Layer 5 of a small transformer language model trained on English Wikipedia (11 layers, counted from 0, width 64).
A neuron's activation on a vector x is SiLU(gate . x) times (in . x), where the dot is the dot product.

Input weights of the MLP neurons that the questions are about. A number n stands for n times 0.0096.
n3 gate: -1 -11 10 -29 49 -35 -15 8 -33 17 25 7 14 -2 -2 11 23 -44 33 -19 25 19 1 5 -10 -6 26 29 32 15 -12 -25 -11 -24 -49 12 -24 -26 -47 -21 -42 32 -23 7 -9 32 24 22 32 15 -52 47 -28 -24 18 34 -49 12 -23 -36 -29 16 51 20
n9 gate: -1 20 -48 2 -5 18 2 21 -1 -2 34 27 16 -20 18 11 4 49 23 -34 -33 -45 11 4 4 18 -13 2 55 0 26 1 -51 10 -14 42 13 9 -27 8 -5 9 4 -21 -7 -1 66 36 -36 18 0 -35 -8 39 43 -10 7 8 -3 -13 25 -42 32 -2
n10 gate: -20 4 -8 -28 -30 18 -2 20 -30 -22 14 19 -10 -6 0 9 -5 -24 -12 5 -24 35 -15 1 6 -1 21 22 0 9 30 -11 -45 48 12 -2 -40 37 -43 52 -10 -13 -38 -21 15 8 -7 19 13 14 -22 31 33 22 10 -22 -13 -8 -16 -28 23 -16 45 13
n37 gate: -4 35 -21 -23 44 -30 5 -6 27 2 21 -12 -1 -7 18 16 -11 -9 -9 4 8 -28 -26 -14 -37 7 0 -14 5 24 19 -14 26 -3 -76 -10 5 -33 67 26 13 -17 -32 -47 -65 9 35 -16 51 28 -17 22 -25 27 15 6 -8 -26 -3 -7 -67 -5 3 -49
n40 gate: -9 24 33 0 3 11 -36 29 -29 7 19 -6 25 -10 17 -19 -17 -5 -19 6 -24 18 -5 -14 14 -57 -19 26 11 23 -4 -26 -7 -11 13 -29 6 0 17 -4 10 -7 11 -18 -11 5 20 9 6 21 15 -25 -40 -8 4 -15 -60 24 -24 -13 0 -6 -10 3
n43 gate: -32 15 -23 38 16 44 -24 -4 -36 -20 40 -16 10 -16 -3 -12 20 38 22 36 -1 3 8 -49 17 -35 -34 -29 -16 -14 -3 9 30 -4 -20 -18 -12 -17 17 -33 -22 57 -24 -34 -30 28 3 21 68 26 -18 34 -55 31 17 -36 -33 21 -16 -4 -16 -6 38 -45
n47 gate: -31 58 -39 13 -11 -21 4 -55 8 28 38 -23 -12 6 -21 41 6 -5 50 -3 -2 -25 -56 17 -24 76 -40 -7 13 57 10 -2 -6 10 -15 -22 -36 -13 -29 33 22 19 -13 -1 -5 14 5 -3 -24 10 4 17 -23 49 22 9 -6 -9 -8 -3 22 -5 15 27
n49 gate: 5 18 -13 31 48 16 11 15 -6 22 -22 -23 13 -29 9 -7 0 -1 37 14 11 -47 -26 -9 -39 10 -45 -8 15 -27 23 44 -10 23 -4 -22 -1 -16 31 -17 -19 -9 -25 -5 -11 32 7 32 2 34 -18 -5 8 19 47 -12 -3 31 43 3 11 -28 -40 59
n64 gate: 10 68 2 -38 7 38 2 -30 29 -59 32 18 -20 -50 26 0 9 -10 -6 2 -9 31 -41 2 30 -11 -15 8 -2 14 12 -29 12 -11 -73 -24 12 -25 16 -12 -26 -8 -23 -25 -6 11 24 10 10 39 -29 -46 -15 -19 -28 -34 -39 13 21 -20 -95 -20 31 1
n68 gate: 8 10 -7 -2 10 2 -21 -27 -2 5 -16 7 32 -5 29 39 9 2 2 15 -25 -43 -34 -21 -21 -10 28 -7 10 -17 56 0 -35 -5 -39 18 0 19 -4 -14 -1 0 -49 -26 -58 24 28 -6 48 27 3 16 -1 -26 44 27 -30 -48 -14 -24 -2 11 13 -30
n86 gate: 7 6 -10 -13 23 -20 -43 -34 -28 -17 7 -6 31 -12 -4 -20 -1 37 -5 -20 -60 -56 23 -13 -32 34 11 27 13 38 84 -19 -12 8 9 34 10 -61 30 -9 -13 6 16 -8 3 7 42 9 -26 6 8 43 11 72 -17 -44 10 -21 -13 14 10 15 2 -20
n117 gate: 27 1 11 1 47 -2 6 -36 -20 15 -5 32 -18 -22 4 8 16 -2 21 -6 -5 -40 -4 -16 -32 17 -10 -36 16 15 5 -20 -18 31 0 -26 -21 -51 27 23 -28 -45 3 -9 -56 -19 44 46 -5 -22 5 16 -25 36 -15 -3 7 4 -26 28 16 -31 26 -19
n132 gate: 9 38 -14 14 16 0 -24 10 -12 -51 1 4 24 -15 23 20 -12 14 55 -21 -37 2 4 27 -51 13 -11 -8 38 -25 -34 -8 -28 9 -29 17 20 29 -31 33 -5 -15 -10 -6 -20 16 2 -10 20 15 15 -23 -45 -49 15 8 15 15 -7 -10 0 0 36 20
n144 gate: -51 -32 -24 -51 22 26 -50 -13 32 21 3 44 20 -33 24 7 14 23 -26 -19 -5 18 -13 -49 -9 46 27 -20 30 39 15 -11 -28 27 8 27 -12 -46 -13 2 20 -26 3 31 7 -20 23 15 33 -9 -10 58 12 2 -9 -10 -43 19 -6 -49 -28 -28 10 14
n154 gate: -14 -24 -26 5 1 -21 24 41 -64 -15 1 -31 20 -7 42 8 21 -12 1 -26 -40 -5 25 12 -8 -6 12 -8 1 29 0 29 22 -30 -32 2 -50 26 27 -1 14 2 -32 -7 -1 39 -21 47 11 16 19 12 -50 -16 22 24 1 -2 7 -22 -22 -2 -17 30
n174 gate: 4 -4 -62 18 35 -5 1 42 -32 -20 4 7 36 17 58 7 0 -9 -11 2 7 -52 -18 19 15 -48 -31 -11 16 -12 48 -2 16 -3 19 -7 -4 -23 -20 -11 -6 32 0 13 12 35 28 43 3 -7 -16 34 -36 6 8 -32 -29 14 2 -26 -7 9 42 37
n186 gate: -37 -4 -12 41 -24 1 -18 -35 -62 -41 34 -17 16 -9 20 2 9 41 40 6 -8 -6 19 0 -3 -16 11 -33 56 36 29 -38 -8 -13 25 19 -6 20 -14 1 28 22 -44 -22 -30 25 17 -9 -13 32 6 -17 -25 8 15 2 -4 -43 -14 -4 -39 -20 -22 -41
n3 in: -19 -28 40 16 -13 16 -37 11 -27 -3 1 11 22 -3 -25 19 -4 -1 -27 -2 25 38 52 -17 4 -27 49 -5 -3 19 44 -20 -40 -15 20 14 18 -2 -6 -21 -6 5 -17 7 24 9 1 35 13 11 15 -2 -29 -25 -26 14 -15 -11 5 2 -10 10 35 2
n9 in: -9 10 -36 -9 1 0 -21 2 28 29 61 4 8 -10 46 -1 6 19 13 -15 -22 -34 4 -18 37 -2 -34 -28 12 -18 -1 -26 -23 -3 8 9 56 19 -33 -26 13 -2 -5 -10 -4 -11 3 -35 10 17 32 -7 -26 -10 13 2 8 -17 -8 -7 12 2 -15 -34
n10 in: -17 -35 13 -12 -1 -6 -2 37 5 -10 -10 33 16 -24 -7 -54 -1 -11 -24 1 24 14 35 -3 -5 -32 2 -14 2 35 -1 -10 -1 21 -44 -35 25 -19 11 -24 12 -9 2 29 -7 -5 11 14 39 42 -14 9 -6 9 21 20 -7 36 -9 11 -28 -8 28 25
n37 in: 16 4 -9 -19 -25 -19 -16 19 10 12 42 35 -24 -10 15 -11 -9 11 20 6 39 -25 -26 -70 4 16 34 17 9 16 -47 -20 8 70 19 13 -1 25 -4 24 6 15 -13 -3 1 -17 43 -49 11 29 16 17 23 25 33 15 1 -35 -8 -6 -3 -38 15 -30
n40 in: 7 -8 2 5 -18 -18 -2 3 -33 -32 5 -25 -35 -5 24 7 5 -11 11 3 1 -1 12 -12 -2 17 -19 15 -3 3 30 -26 1 -14 15 -15 -11 11 -19 -5 4 52 -2 14 2 12 -1 6 -18 -11 1 -17 11 -4 26 14 0 -2 35 16 7 -4 15 6
n43 in: -31 33 -2 -36 -29 -7 37 19 6 -8 65 5 -14 10 44 -24 -8 -22 -8 13 -6 -2 11 -18 -15 1 -5 -6 1 27 39 -27 -1 42 -27 -14 20 -16 1 -4 3 -1 -7 -26 -10 17 -48 28 -23 -3 29 -23 13 -54 -21 5 -7 -16 -2 -20 2 -36 -10 -16
n47 in: -9 -50 -11 -3 25 -5 12 14 10 -54 -13 -15 22 4 62 -3 5 -3 -2 43 -21 1 27 47 14 17 -23 -24 -30 5 29 9 8 -23 20 -7 12 -8 0 15 18 11 33 -21 21 19 -17 17 71 -10 -15 -3 -21 -21 -9 40 10 -6 18 -26 4 32 -16 -37
n49 in: -7 -9 -11 -16 -43 23 -11 -7 41 -14 12 12 -43 -4 -49 27 -2 34 20 1 28 4 -29 -19 -9 -13 -7 9 -1 28 -41 34 -8 -29 -26 50 20 -5 -1 4 -8 21 50 -26 10 6 -16 -47 -5 -2 7 15 6 -18 -3 3 10 -6 17 28 1 13 10 -47
n64 in: 14 -3 -19 26 26 36 1 -11 -6 36 19 14 11 7 50 -16 -25 -22 25 -1 32 -5 -19 5 5 2 37 -47 -4 -37 -43 2 42 -19 -14 -12 -3 24 31 -5 -18 -16 -32 39 12 -33 34 -1 46 3 -33 -14 -42 -7 2 -48 1 -18 -8 -30 -23 6 40 -31
n68 in: 24 33 -6 -20 12 -24 8 19 -30 22 13 -5 -2 -5 3 -15 1 -9 16 -36 -21 32 -2 14 -20 24 -8 -12 10 -3 -28 -7 -6 25 -20 0 -52 -24 -15 36 11 -10 47 -20 27 7 -12 -4 19 -31 -17 45 -39 -8 7 23 2 14 -10 21 -24 -2 53 -11
n86 in: 0 1 -34 -29 -5 -12 -11 27 14 24 -22 -27 10 10 5 15 -24 -6 -42 -25 -61 -6 9 -13 2 9 -4 32 17 8 16 -25 16 24 37 25 45 11 -1 -7 -11 19 14 -1 -5 0 -6 13 -65 39 20 0 27 27 -25 -48 -15 -1 0 14 3 4 -3 19
n117 in: 12 -18 6 -5 9 -2 13 -4 -18 -9 -13 9 -6 4 5 -21 -7 16 59 5 34 -6 1 -20 14 7 -18 23 13 -8 -8 0 -16 27 2 -30 -13 10 19 -12 13 2 26 1 -12 -24 -8 23 -10 -7 0 -14 8 -14 -32 -5 30 16 0 20 17 -5 42 -16
n132 in: 14 -28 6 47 47 -37 -4 18 17 10 4 -12 -19 -4 3 -35 2 1 -22 4 -37 -9 25 -12 4 7 27 -9 -16 -6 3 21 -4 -8 -20 28 -40 -11 -33 -3 4 22 6 17 4 -12 -6 1 -34 -5 3 22 8 -20 54 -5 -12 3 1 -11 -20 -5 -16 1
n144 in: -9 1 -43 1 -16 -21 -16 29 -13 14 -27 3 29 6 20 5 -31 0 16 -58 -33 18 -48 -32 3 -19 -52 16 6 -20 30 -15 -6 -9 -6 9 4 -7 14 -11 5 -17 42 -24 -11 -18 -31 -37 3 14 -20 -43 11 29 14 -63 -13 23 -11 32 14 -34 -37 -41
n154 in: -4 -17 6 -20 -12 27 -4 -23 3 13 4 -20 -31 -15 -14 6 5 15 -17 18 20 -9 18 10 48 -6 -12 12 -22 -2 5 12 5 -9 17 -49 -12 -13 36 -1 -6 22 -13 21 5 7 16 -19 -11 -2 2 -12 -6 -10 -25 2 -13 -20 2 11 23 7 -5 71
n174 in: 8 12 -16 -16 3 28 -6 -3 -27 -38 3 -10 13 -6 24 30 2 -42 15 -6 -15 23 -24 -28 -13 -9 -1 -14 7 21 -18 -17 -5 -7 8 -32 -19 -10 18 -23 -6 2 -29 -12 26 -11 -33 -2 3 47 -15 -6 -16 -36 -16 -5 18 21 -10 -27 22 30 33 -5
n186 in: -39 -16 5 7 -2 -38 -9 21 38 -1 1 -15 19 27 -23 18 -24 0 10 20 -14 6 -9 38 -17 -7 16 36 -4 0 24 9 4 -6 49 -65 54 28 27 1 15 -6 4 -7 -10 5 22 -29 2 -7 -22 -24 15 -10 -28 -7 1 0 21 28 -34 -13 -28 21

Each question shows a token from some text and the vector x that enters the MLP there. A number n stands for n times 0.055.

" A": -12 -1 13 -6 25 -3 1 -7 5 1 -3 17 -1 12 -1 24 -27 3 -14 -13 13 18 10 2 5 -9 1 0 -75 12 -12 -6 -12 7 -1 10 -31 -8 15 17 -10 -19 -14 0 -6 -20 -20 -14 18 3 11 -13 23 15 8 17 7 3 15 -12 2 3 -6 -10
Which two neurons fire most, strongest first? n37, n86

" took": 5 -24 8 5 -4 4 -14 -8 -19 14 -16 -35 8 48 4 5 -10 -28 -20 -1 27 10 0 9 -14 -11 -30 10 -8 10 -8 10 -6 -16 7 13 19 1 2 -1 12 -9 -16 6 2 12 -9 -5 22 13 13 1 -18 -27 -22 -6 0 14 -6 -7 4 -3 -3 37
The most active neuron and its activation: n154, at about 3.5

" of": -21 -9 10 -5 -7 -5 3 6 -7 -8 28 7 -14 51 2 -21 -8 0 22 -14 1 -17 -10 18 8 25 -16 1 -25 -3 9 -4 3 -3 -5 -25 11 8 -3 -4 6 3 -1 9 0 15 10 -19 38 4 7 29 3 -21 17 8 4 6 -28 12 1 -1 -3 -14
Which neuron lights up most? n47

"9": 36 -10 -1 8 -7 -5 29 -2 22 8 13 -3 -11 32 -27 -6 -12 -22 -7 -30 9 -4 4 2 17 -18 -19 -8 11 0 -15 -14 -7 -1 -3 15 4 11 -2 12 -5 -46 -2 8 -6 6 -12 -2 -3 22 2 -16 27 25 -6 7 18 12 16 13 -5 0 -12 3
The most active neuron and its activation: n47, at about 0.72

"0": 26 -15 4 18 -12 -14 7 3 -6 -14 6 7 5 58 23 6 -11 -2 -2 5 -14 -14 14 7 1 -7 8 -6 -17 -4 13 14 3 -19 3 -1 2 16 -10 14 -13 0 2 -10 3 -16 -7 6 -2 5 3 3 -5 -18 12 12 14 5 -8 -18 16 8 -8 -15
Which neuron lights up most? n132

" William": -2 10 2 -12 -15 5 10 17 -11 47 18 16 2 40 -10 -29 -10 -16 -15 13 25 2 1 14 16 0 -5 0 -36 17 -24 -7 -10 7 7 -7 5 39 -6 -3 12 -10 19 21 17 5 8 -14 6 -10 -12 -1 0 -3 27 3 -1 -8 17 -11 14 6 6 -16
The three highest activations, in order: n10, n174, n144

" ": -3 2 4 -15 -1 6 -3 1 3 5 -2 7 15 22 -19 -22 -53 -1 10 -15 13 -3 -5 9 7 -9 -7 7 0 1 -5 -8 -2 11 2 -13 -1 -1 -6 -10 -9 5 7 22 -10 -10 -17 -10 3 13 3 1 3 18 -2 3 53 -2 1 19 1 10 -2 1
The most active neuron and its activation: n132, at about 0.33

" Georgia": 8 0 6 -19 5 0 2 18 -4 11 17 20 -7 41 -31 -13 4 -22 13 21 5 0 5 -7 6 1 -1 0 -39 -6 2 -12 13 -14 19 -4 -6 32 9 -4 -1 5 21 52 -14 -4 -12 -10 -11 21 1 -14 5 4 4 4 -6 6 -9 12 17 -22 6 13
The most active neuron and its activation: n47, at about 0.47

"\n": -7 -18 13 -9 9 5 -2 -2 -6 23 -18 8 9 49 2 -11 -2 6 3 -3 12 -7 -4 -2 0 -10 -13 -8 14 -4 5 -3 -12 2 6 0 -3 -13 2 -19 -7 1 56 15 8 -49 20 -2 -9 15 15 1 3 17 -19 3 2 4 8 10 5 0 -3 -1
Which neuron lights up most? n117

" Army": 4 10 11 -6 12 -9 -4 6 8 -7 2 10 -24 52 -6 -5 -2 -24 9 13 33 -14 14 -16 2 -9 1 -11 -46 4 -1 6 4 -14 -2 6 0 1 -5 -12 -6 13 7 10 3 -12 -8 -3 1 19 -1 -23 10 -15 4 10 14 8 15 3 6 5 15 21
Which neuron lights up most? n68

" Fe": -11 19 -6 4 8 9 -24 27 28 5 18 -7 -6 14 -10 -13 -8 -11 -27 3 6 3 -2 -6 15 -5 -7 20 -53 -11 1 -17 -17 -28 19 14 -20 20 -12 4 2 24 11 -20 11 -14 10 6 -16 -5 2 -24 27 3 -2 -8 -7 20 15 18 -16 -9 -28 6
The most active neuron and its activation: n40, at about 2

"2": 26 21 1 19 -2 7 8 6 28 10 -1 -6 1 40 -18 -21 -12 -14 6 -20 14 2 7 17 7 7 -10 -1 9 -22 19 -15 -2 13 12 3 4 -22 -9 5 -10 -16 14 5 -1 5 -12 -22 -1 4 18 -2 28 26 -20 17 28 0 7 30 -8 8 -11 -3
Which neuron lights up most? n86

",": -3 5 0 12 -1 -2 3 12 -1 15 0 -17 6 63 19 -9 -12 2 8 -4 -4 -7 7 23 -12 -16 -14 -6 -9 10 13 17 13 2 3 -10 -15 -13 4 -12 5 17 -13 -1 -5 -16 -8 20 -11 -8 -17 -5 1 4 4 7 7 13 -2 -1 11 5 -10 -7
Which neuron lights up most? n47

"1": 32 -20 -4 24 12 -3 23 -5 37 8 27 -2 -11 36 11 -14 -10 -11 -13 -17 7 -8 -20 -11 5 -10 -9 -1 -1 -12 0 7 -1 -24 -15 9 5 12 5 -11 -21 -8 0 17 -7 -6 7 -7 18 31 -2 -2 13 1 4 30 13 10 20 7 -8 -8 -9 -8
Which two neurons fire most, strongest first? n37, n49

"å": 13 3 16 -1 17 3 3 15 -27 -6 -5 15 -12 30 5 -2 -7 2 15 -1 10 13 -8 5 -11 -9 9 4 -71 -7 6 14 8 -7 1 3 -16 -7 22 -4 -11 -5 9 -3 -10 0 -20 -3 -4 -6 -2 13 12 -44 -6 0 13 -4 3 38 9 -8 -2 15
Which neuron lights up most? n154

"age": 2 -7 19 -10 5 -1 4 16 -2 14 8 2 -2 51 0 5 -8 -7 14 -1 0 -8 -9 -12 10 -15 -5 3 -36 -24 7 8 -10 18 0 -17 17 -1 -12 -10 7 -5 14 -9 -6 15 20 -5 -23 7 11 5 4 -26 -1 2 12 -4 7 8 47 7 3 25
Which neuron lights up most? n47

" to": -22 -13 -8 8 -4 -4 -2 11 -12 5 2 -13 9 55 4 -13 -25 -14 -26 -7 -12 2 10 8 9 2 -1 9 -3 18 7 -10 -5 -19 -8 -3 -11 34 7 -19 5 -6 -8 0 -1 23 4 16 19 2 -3 -9 -5 0 -11 -6 1 1 -22 31 -1 -5 9 10
The three highest activations, in order: n186, n10, n3

"throp": -14 -18 -8 2 -5 16 0 3 5 17 2 -2 1 19 -22 -15 0 -4 11 46 8 -10 -22 -2 3 -3 0 -7 -72 -12 -37 -20 -9 7 12 -9 -2 17 23 -3 -9 3 -1 18 -8 -6 5 -5 -13 -8 11 1 -12 -11 -12 6 3 0 4 16 -12 -9 -6 -18
Which neuron lights up most? n68

" bomb": 16 1 8 19 14 3 -15 20 7 1 26 -19 -10 45 1 -7 -23 -9 -13 28 -2 3 3 7 0 10 -5 15 -26 -2 -11 8 -16 2 2 -19 5 21 -11 -10 3 10 3 -20 -1 -4 5 -7 6 17 -4 -40 -4 3 1 -4 -2 23 15 -37 -3 1 -5 24
Which neuron lights up most? n40

"ist": 3 -25 10 -3 2 -13 -15 0 -12 15 -3 5 -10 48 -3 -4 -1 -12 11 9 16 13 10 -14 1 -19 -21 -21 -51 -7 -7 -1 -6 -26 2 -2 1 1 11 0 -7 -9 -14 -10 22 -1 -6 8 11 1 -4 -21 -8 -20 2 0 14 -6 -9 -1 9 12 9 -14
Which two neurons fire most, strongest first? n37, n86

" |": 4 -15 -11 -1 -2 -3 7 -3 -3 -8 4 -4 5 63 11 0 -5 8 5 -27 1 14 7 -7 3 -4 -8 -10 7 7 -19 -7 11 -23 -9 0 -6 6 -1 1 -9 22 6 16 11 -10 -22 9 -1 16 10 -5 -4 -4 6 -3 -1 9 2 9 1 30 -6 4
Which neuron lights up most? n174

"and": 8 -18 -1 11 -5 21 0 12 1 16 12 3 3 8 4 -14 -6 -3 -9 19 20 26 7 5 11 -8 8 -13 -82 -17 -11 6 5 -14 -12 -9 -4 -28 40 -3 10 10 -3 4 2 -1 7 -5 0 -7 20 -23 -6 -6 -11 9 11 25 -5 1 -6 -9 2 14
The most active neuron and its activation: n64, at about 1.7

"o": 2 -20 2 10 7 15 7 10 -9 1 2 -1 -3 20 -9 -2 -12 -7 11 4 21 14 16 -3 -14 -19 1 -10 -79 0 -6 -9 4 -10 2 2 -16 -29 44 10 2 -4 0 18 8 -9 9 -3 -2 16 18 -22 10 9 3 4 5 4 -8 31 -7 13 15 4
Which neuron lights up most? n117